Layer 5 of a small transformer language model trained on English Wikipedia (9 layers, counted from 0, width 96). Numbers have three digits each and are written without spaces.
Take only the direct path to the model's output, skipping the later layers: a vector added to the residual stream pushes a token's score in proportion to its dot product with that token's output vector.

Output vectors of the tokens that the questions are about. A number n stands for (n - 500) times 0.0055.
"”": 448607443373469395432509428612531523634522441578365478625597518462430442616515410519434660600679407511538550419450423545398568529310529494551542448507395517563417386447497656580423402446541388540532530450369628529421575471515501695363521650389558443455484510539568416593582540463497607391
"ep": 499491584580455337463406485479488538443461492516557548559559492558503436488477483625421536568547389606458601460453468527496391620460517561530698307475507428433514496588565507478561441387469524392389394435494498428469470555591478491514642552474494435398473501502502536562493563501629599560
"C": 404439553532505521537471441587545484522538522541537432490438526483568523516451550477530522595453440534544532426515386600507515620555473492500459472535479435489425478545498367577426482465511540466484466545480504521508492520494529582472500518575521418554488427483438470590510425433471533527
"<": 402560478440430577574433530544475530585577435540481494502597544476559516470510507592476600550522512375579529429474514530447486554392410554504453410528530437493491504473548554569428504459487441420431610461494589449506497464533514509460496500554491467478508481493500444454631520449525560407
"x": 471550424219358749618365239816322532676459301779164374612956513328388375616373439793275850665583497182733486244381619680274375632269489739647628153631354304562580222416460571750694277252418272462354654341372663311437625584645615899278650810417497392625672539581651409687744455366497500294
"ח": 497557425388456558544383301600471551530530421620412453517616528447495496601414457562473639592542487468617432436390542567475546599463448576577550471511421418530523426461536517659496447494434383497410556383444598384497538525556538609425590619446420443538576512510554423524541449430500552440
"≥": 426574480422414509610380471622449584638536410539484410458621537443533444464475512612505546575514515386553566421389508488433501531508493578491551410567419565460451484525551584614478473452475472409312615505497557439462506526514415552381535645546512403476498506517481501580587583437539527345
" pro": 508491522504514539512489463528538526522466449517478431438535426446501477447479481543527499481486499505483490450532520534478551464500494491509510468511506530532489475532513606503535514497472443473537511512552528563522523494521494499502485503541439446453488486450524488513509481475511551529
"ial": 465468351594581508495454466574452509522497472403381364462662715367503463571383444575563480638537419493519656443468548530512558518514593525600430451644464434541408417442479577552517459365517592426554559426606414536384531458505603451462581491390543513523486658494544431404496602332497570425
"ł": 428585478508460513501367329476498536460531472624467499497569496573410458576422550528481636467521426457519498532364519573475676591505542628545423488592487407551398418544420526557530446327484537361480563400460553428502549549598485537421531584434478471494608530450603390514554466553501528527
"′": 387542553306508436569504428507373617574505404534436434507619574565535541449572556579510620567447395378499335331525499519554434535457482535547578433557415499603421490634395575667559436430517415484566403452549469412516498621476625564453501653552448467529560482606381333634511523430574471348
"ist": 496471375462482497489479520514483621522428492424386493515677485497378487583497517635489412471447516529521537391525527539618505499402474445575546501474483497416469444591493567473542366556520572447558432595379570497583499587466602629488588374421580566490439461460471575530458522453567465405
"H": 474550422212354758619362227821317532683461306783156371617971512333380372617370445797269869667580500175736489233378624687264376640263487742657630140633350299558585230413458566764692271241419267452357650337369665312435626589641611906266646806414496389626679535589664412685753457368496503289
"ac": 455550503547470575535458503410507568478547518489572428502516496516603452436461514535462431482429556445495558493421475566575419561410457500403546598536533478539573493528550461519492548484530313494599440539490571476445505402466490488526544414479477417545449484438535544479546527571600569444
"ue": 442471486408555539638579468411323566566519500464371502484520332447544620574407451567432572604634555562503558411438432561468336548461486504582666503465420493565472419506555492493487593461518519464382460411504514538514607593643603524543629522468456395551434554415477507498484478455487511353
" by": 548486526484496565559492496562582455537445450579527470537511491437463545502512493568495470413559535578518419493545524518488520462496494559495441541550502447415563445374401577500539524497534472592450540409454493516501559461468408514411514455521443456465453500512535454560470517506501620521
"=": 384430472354461560532425474646601578453493460522484556475484737515467496551423488576471544435499314420575473527498544418532575483450572691509420382545483442537448551605430545538505543491521450444284584536429530546544486442523566547412413609650505480452464591509452633360567439444614489392
"f": 490427440504557418435356387458457546480504512456540603482516490598510610388522472550506446579456424515499432544526526424512569557468516487394482485553553399413563557522576468559523520567509481583660547520511531471447604597549469537447398531407517480454431417535503566506601429503459564412
"ame": 464562410457446645458500562530391496589570504498478405505433452518357568745426501530582543547564496460586484616432475560471387521469522477633575400535367455471527482589554592541525576381479517431442414358433475328547581432491504526444495490470463546580523580491467595539431519316531583584
"u": 458463527472571444448528470404412480497527527465485498550510484530574608489402493479551504340521581553464531500447519498556458498483559540525502568451530486522489467440642522409453600623563571449436436508554501496473496557564494454523565483404493440543540458501457603519433450470492570378
" K": 486511504515504490519545460470540487488465488520466495490496427501443496436502492384537537482473523490492465519528552544466527563541521516552493493450507503526500450463457450484456542541510553522423482488489532503474528443504526583496452504553463538536501538467561449430535541564513489549
"ch": 427461403508442511580419501421546537479408505583580547465566435555555518585518502485452655390535501506520477567464375551585643496544504562415466456533497304431525516575615472539552442433490565492515507447521595428430517491435582668518503463441464486480483435519537445526430498429462577481
"D": 469553422215355759621362229824314531676461303779159372619973511329385372610370441793271858664582499185733484235372627680271377632270491744655633155631360301561579232418457570750690273243419268456357653338369662313435620583644609901274649811414499389628672538588656412687750457368491507298
"ish": 483494412492490475508455531461504587543533485510424383451616508511405463525410503419434379379497435516503413445487496514380424559530367669496609513679500421529423365586589468608516488393484558480612581439401614500457506426466578558618610486534454579675466513459517534588464538535574518484
"ri": 493509515590425460459475494466432435423495513510528334556624415384566491482469634536498547464516455450560436547485515516422452533402645548515573492431456420615474450586570482532521488438544473587591507521545545486607506417525529497551566429542471431397520580506505482507535521456435521418
">": 475548419215362734623371252830322535673458303774174379605956507333392380617374443781285844667581500185734489235375620677281380629265488730657630151624359305564578224420459569751690283259414274457361656341372655306433622582637612900279647813417503392618673538579648415688735454367499499295
"ć": 524547415402477524571392531563402502551658477530422450606458635365523490569362415553476654495583558401500532511463424482384458608543498590543431469484458383480493412442402594585506409412448507472430570391520481436531642586457473648414530654469374471575598608486608492468582360507619557457
"ity": 547558490435481573484532469550399446550461485464405488466627593504483427659445479639412564651407519515537510334386498520398443466467293510490431536398549449561456543637585606551569388567464585557570412372574490477471560500527473483448532478397494513566461460535627543562517490355543547533
"up": 545466466481445496457422441502505497486444522652566535465572349505513481540446436585527522535496587540524473595421503555560445474396535675541574513411427427487614555536612572543497470603461470509516555399457463455529577470563375474530533534533512408386383491512466601432531443429553539343
"'": 522451562478489409476484513470487436468429510468435463601484454466489424566529462454531461497530497498477526513544481545612492468562492452537491502495431482485372479575455547450480445502453534535616628524474556529482537452512552445564457555503596489546492524580536421545419511467572562443

Output weights of attention head 2. The head adds the sum of these rows, row i times number i of z. A number n stands for (n - 500) times 0.0007.
o0: 594534377458588592520556468437540502451190579382330463505384571549359367362532694492587510515565505479714546464839624510465496478640454634556607679660390508275417258274380336395589542431641327747664583576545378540559378634458500622428712559559429497546463494293427458375321609730615242565
o1: 437445392659606395535532541336563399552667390449505621688663600477510520543548498688451415436762474599552450551269428436415478568546473531304342129427416366377548818472544363599725465384281688425490591452415581246727500589710597682563588416720507468334426453476484517563347559427631313437
o2: 492486536622428582488511318342431413431954649579453478580327607620612675532539359512495721636631325560448487511355526499437268542520420549417490332804439608763490194519531334422568444718578301509669835523500395752390571659459560656283462288262331613389462589461611412425370579559430474479
o3: 588399494356629710387542633463514390403479886472633361499195393574670517298664625361673570582412670289365444600582414514375577590804593507542362614586445429451548344375245406392552843456511366599379518410428500666279757602473561337478406578652355518405458527342550377488498593531438398523
o4: 586453484473486578430798521499421367498624371482491676385454463545193489638436438490517604259513481484748384376605686529483625456618554467575550300302465550508594572515315720482583385568486826365441297059326524544507410349392605465507623323620596823521614526351660575389434606483521452491
o5: 361552434463483372487720825503573446302493624363407618564474320683684489442554511417616669595829549657240598414390505503505388478585371589589470498451517343483443465368564560390578475519656403505620495397512609242533370602518543513700606477547349487606576516412658511258326358313726451648
o6: 623448493530599460402519596401617486324482561470641317636494465443674435490671507597578374413434531471451554651608268502559375442317396380625519678549299579569527381397607455320492567605760349499338524485761614494643680644638701429496457440463379395555558591499473374503515380483703243481
o7: 582334390692533267383549273641554396376546251403301440635447531456329704522488284444504598473586567376648470729512687317502576680546416548382818189501488551437619399453694524428432363701398650638319569583761416587509386501346395512444435408474466355550464264679712526653374611468569640647
o8: 476597491404305554340690495313577452467505419387283655263520284671238605337516391498353573526474732446458612665407370514522331736804533754526556453544420609686313426676952394364266619523596643351599367567582550492376318555317601596505552321334610628490314516630548527391428620796716503330
o9: 363557501638494370311601465391454493737645426462535401611389674621481464436431486352517524245681561433532597692413259573510610717582618620405574314520484369504539547258714560334457504493604657297537414598462325448429459678525451510520587486471516492448396482485619627418442564366632534597
o10: 400439396354408459473441448477395528476276307427515451470514460613518638492419347593479490692483440502538500565408490539642489564453606422675374481435443800441537463366594737648485501487520636572661398457472281549353672289368559461335673679490568541310500546657542585355569368476460601530
o11: 442720469660462491461520604485613375702583276645472607538632555513502444619453415539201469183676699462573645526303404566403280422527614477317363396342454505559377632568638459178503436448690339364492471568538531401584313632618563756569580474388725576372314380645509533528447669528592606341
o12: 300368563588462462479362260342487600579573708619633408449322520390393515477513318433567452560313580442551588531435369455372726571545658606520524378450478629570620380684379576497535326651255745596539499567573474676441575394343637519334605454531487601656379588363425589368337452450467526480
o13: 422479495718461468572555453450536683676456463601491480642557521409525453444515508364434430466487469637610549351656527485589672350366225381392586342379566357375640583418443440711649504549518600314662507529625397607522447369536485530369550459377516409302567411642577560639684410414570482626
o14: 392652497662378471431680546447484506514675559676698571606455579566667442564381444514404447397668629457564369568233209424369427577620572748301417242347439461739474603547705415386433327506590453458571350471374388381549460484582515404388520489499323546424482529558640623386588767281656610368
o15: 327503610481395506539456616666208536649580386398400514649656535435628652551366404573607588398643553387628466348698516323567367408263378541499518436515524422345511534532577459582561614434345500540647448688384423543393416609576480468572582568405578554640387210527464446503612508383528208489
o16: 422351471612319363450457602570588595660497452463542613488623520362443544561450581672361455493299580244611604431563536523576556534480416555469422311459582554494438690599773568523546366338561511474466493380312510249467420510530537429420528557518524529389277444615543690457568538505698786410
o17: 650448635433627596452472380643470632101492507444470541368373414564409450604428457657514602504494243737844396578373525487581537430496511463629541581449525431447552806434384452774600416455236411657366534622367473740472505510374691431427426609388532412529595458412563328597351468460461519508
o18: 444849611509527450373641650439666516841547086615455566558569748401536582623367339474147475392570674427700567589576393494539359557675448404431510413455493713508341580512562373360503397346614300368348461397426430269550498659617419638610594791179548612450391336770535570436551631585757665204
o19: 465642597287543492250483688431403411498628624591574424468515518568626386390617473429630402811398394593188667457397284588593584393616613536505335594632454532592294432576346502426368338693674436571645474242332680461453584659553557563427558526380255668507545548489610495499623443446634445364
o20: 359338341382583412563381446621581380592474362455493654457458379437488580536682572549382396520777635448399447499326691408712678570502601380547474266391458607461495791437515543463517730431804623373376501501542393477435331710403451566504619387601505327366519313491522674486524366407366664448
o21: 520209460385656649533473422499510500433601598529562482596491511404561545580499459457457545425428380579323538583294574714607461516590448341374552607594434260752548603377295624452576682346753541601616522535293585557466398595630604603603553599487585588480249422442559446536314545410454426333
o22: 429583475571436499398702536548539374800838300381492698454735583441536474704344419542634435511697376614524753502275335486386423426508423271503545272596571415443552618470571576394380499417548598479511551304584425359447301492551416447481743511490582607611554495486623575686317537232458579434
o23: 554600652407604418391671588608427370429494197418542502749301574417486375694578582252473413312467465467541531520514595594604265566654404593360615618453591449534477603660425457507617257576480545606513498610429359328502570454547454443503691439497598570380497332608592471548524462346556469582
o24: 598615622488354467550421563284496520498431365568427511303529550530567479464453406543110476357436531481591519727347415401610597644632656557549446478428261675409466531551383498529493504392620526425430383452552436704449539159563530741500582534462606652638425291684558542499515404605584736274
o25: 526534261639472398405583674409468521486558132593504519723635473412441580691390382709342495452553488768420590713538512436553427489388311353396504411392433496711444452705477287462609400436683537586489512274637425394582444552558629564575575633283542524558375403680530523558569372496682473325
o26: 542474399626683631589519577216576512479513144378437568561568348379601403683529585429471530622267282662521558426664503280517214548458474380325673496608699255502592481549552353745646727571431523484491443573633620398520565605390328373533388478516566439443756726339470423643428578420463374651
o27: 707468402373482348454307485504744555492227656585366361569306341725586489675686383588610460602564472565449566741546223633506485626436349292488380588307337562423694446502265376776604310506694526630359578469408747440547698501631501556456253517133254562661573284555532335479493401617647326638
o28: 531249499462548671590244499598466457167394855383404462423496285559391501369655804507613555506367410414567508316640767431491562522367606587611469660647598436423487466375451515612614610631310508533416555697572565677541580493323531405418502457763552423409600679225404352621456499581264421586
o29: 448637412610398661450564437456523517709525395558598587612655356390504458717365355460405367247635586529472611570025486405586456329548590567359403410502479507447447784681505406474593488516579390396549428549480492447441505561603411616498598575589539542521253464661553640449727519417475546334
o30: 253499448505567561245190699366713413233617312379513489368458621539388608545554599414513304528501496593561550494340417455443635731564538548471625649544460522525548483474802444458455438507742664321336435420429602187526520768556443537675559595267388578707409536563493648418468382552603554407
o31: 485693544568533408475560626492567515760558193472595677456466465509539446555270473535183463399546575335579601653397315356627395459558404458393578381361448651490459648585578478498488394420623335415413410558459335484494374503704438620488620666463617662603377280748485662451523701460647639434

Each question shows a token from some text and the vector z that the head gathered there. A number n stands for (n - 500) times 0.0091.

"a": 458441566438530521404461572428504526514478477512561439468536534524510448516506455415478469466476
Pushed down most: " by"

"b": 459483572446497515547515528480484520547430555533477584479507406437544426485520451557481425535533
Which of these tokens does it push up most? "”"

" S": 613500456520492587430387393437502470450492419530533425433483612575487420413480544420609495548438
Pushed down most: "”"

"al": 531404452446412494580518301464358521558538461450360558543459544467629376508491411507441435432460
Which of these tokens does it push up most? " by"

" an": 481582520465507505488564469550504535501544572476427532451394529472412430543557475653466516479447
Which of these tokens does it push up most? "ch"

".": 449581638609749453467374617528368571408358708313538430375414463611436620406448642243583600308416
Which of these tokens does it push up most? "ri"

"pp": 500472550505480520491521461477439440545528515507518551518510507497534420484455428477472429496489
Pushed down most: "ist"

"ed": 482528526501508477490502507502477473521497511453569497500537464477451542470480493535502526547459
Which two tokens does it push up most, strongest first? "ł", "f"

"ig": 498504569524481527505462455522516443543487527538501502465549508520536432490442419500510450473474
Which of these tokens does it push up most? "ial"

" l": 536491579548486506567480522411443473454435456500489491528519515496563484428550572429520466591472
Which of these tokens does it push up most? "ue"

"h": 477505484446541496416470520532497465491501504437496477478539511541447426549467487523520516518482
Which of these tokens does it push up most? "ł"

"ear": 522493516514489537480502466501463442527503521510529505523535495498581450490446449473483417499496
Which of these tokens does it push up most? "ial"

" g": 506495522495501478431500515448490465544490520464535497488525474472482504470493486521513496518452
Which of these tokens does it push up most? "ł"

"p": 449510403443479433417409513492538496540628445520563411513462448451416490439505584403619527592446
Which of these tokens does it push up most? "ist"

" M": 662476512538419555643619322470623450482411501634363591426465525546626502423565493483589229312467
Which of these tokens does it push up most? " by"

"w": 485522493450502512447473511489509479489527549497464517480516527523460432529493501532491538508488
Pushed down most: "'"

"ot": 477532478476416449463427506495431504592501555393567356468554445457409516537477509461548537576459
Which of these tokens does it push up most? "ac"

"e": 567495514436570580515517604544489533500511425524547471501482495513554498472568580568465440503521
Which of these tokens does it push up most? "ist"

"re": 567514466572399581596528495591399524476495466560487360461508508550556393493450424481439396496376
Which of these tokens does it push up most? "u"

"\n": 488453589525621526384493548487491436487509462497533489377514521556441500513498505450545437414455
Which of these tokens does it push up most? " K"

",": 548548631440439505603606664558425832529527702393491466806570550493493462570692274549219509602538
Which of these tokens does it push up most? "”"

" on": 572557509449526589506546598575406597478515593536489533581476474536421574519529505558438603628516
Which of these tokens does it push up most? "ep"

"4": 531501597506545522513546550527520439541511545448485584501494463477492506525578517607452409528543
Which of these tokens does it push up most? "ć"

" The": 517505468493508495510517444490519473441514489502537506478503524514483468522499454513538494465515
Pushed down most: "ish"

"ation": 460504531494473507486474480444522466511517485481509494506516502485506475464512529477498525537463
Which two tokens does it push up most, strongest first? "f", "ial"

"1": 459536498485497510476420437541461506507529564501534487488547550503475552466457422473528593479450
Which two tokens does it push up most, strongest first? "=", "up"

" (": 519504557487509607478509478437389529499523548548500480423592438521561583454445431539454501445434
Which two tokens does it push up most, strongest first? "ity", "'"

" c": 519470521435512495453547511451505416513514496477491550519531460455479452550537503591431450561495
Which of these tokens does it push up most? "ח"

"r": 497547569477480532479503380448447491579465549463467514519499531488476527523443455540470477470470
Which of these tokens does it push up most? "ć"

" e": 338651526571458533586412368556539591500446582374418520501438487522673418472518632558488496475463
Pushed down most: "ist"

"ass": 473520549518472505487476475452505452539496497496538491475519506510516494485495499489512536534473
Which two tokens does it push up most, strongest first? "f", "ial"

"ic": 541557476559430425507484455424548430481482450492523477513498565448497482543465496540501509523447
Which two tokens does it push up most, strongest first? "f", " by"

"g": 613292485569433686545582613587410484464426408622422367562568494545514456477446392350441295582436
Which of these tokens does it push up most? "u"

"er": 487541525524487460497472484519465491512489523478561528496532452490438555462450497554528552551474
Pushed down most: "ue"

" de": 444471593436489502573522527515504565577414586523494627472460428428542411465515424590467402536598
Pushed down most: " by"

" f": 552480565557468547465493515358550475474429461557565496478530506547539521461528467418564490544423
Which of these tokens does it push up most? "ial"

"t": 468460558538486533420477522468618535354373399417555585575601509570625684393460389486606613546536
Which of these tokens does it push up most? "”"

"ow": 481527540457494585431518617531542484479510546538475574486497552538437600512541567575459536536579
Which of these tokens does it push up most? "ep"

"on": 483556629573554439589425573570400564485477668300438543399414508521365508447511568550560620384443
Which of these tokens does it push up most? "ri"

" s": 478498489461425463463428485489440492592509544391559396475536436493430503536483492461519507551468
Which of these tokens does it push up most? "ac"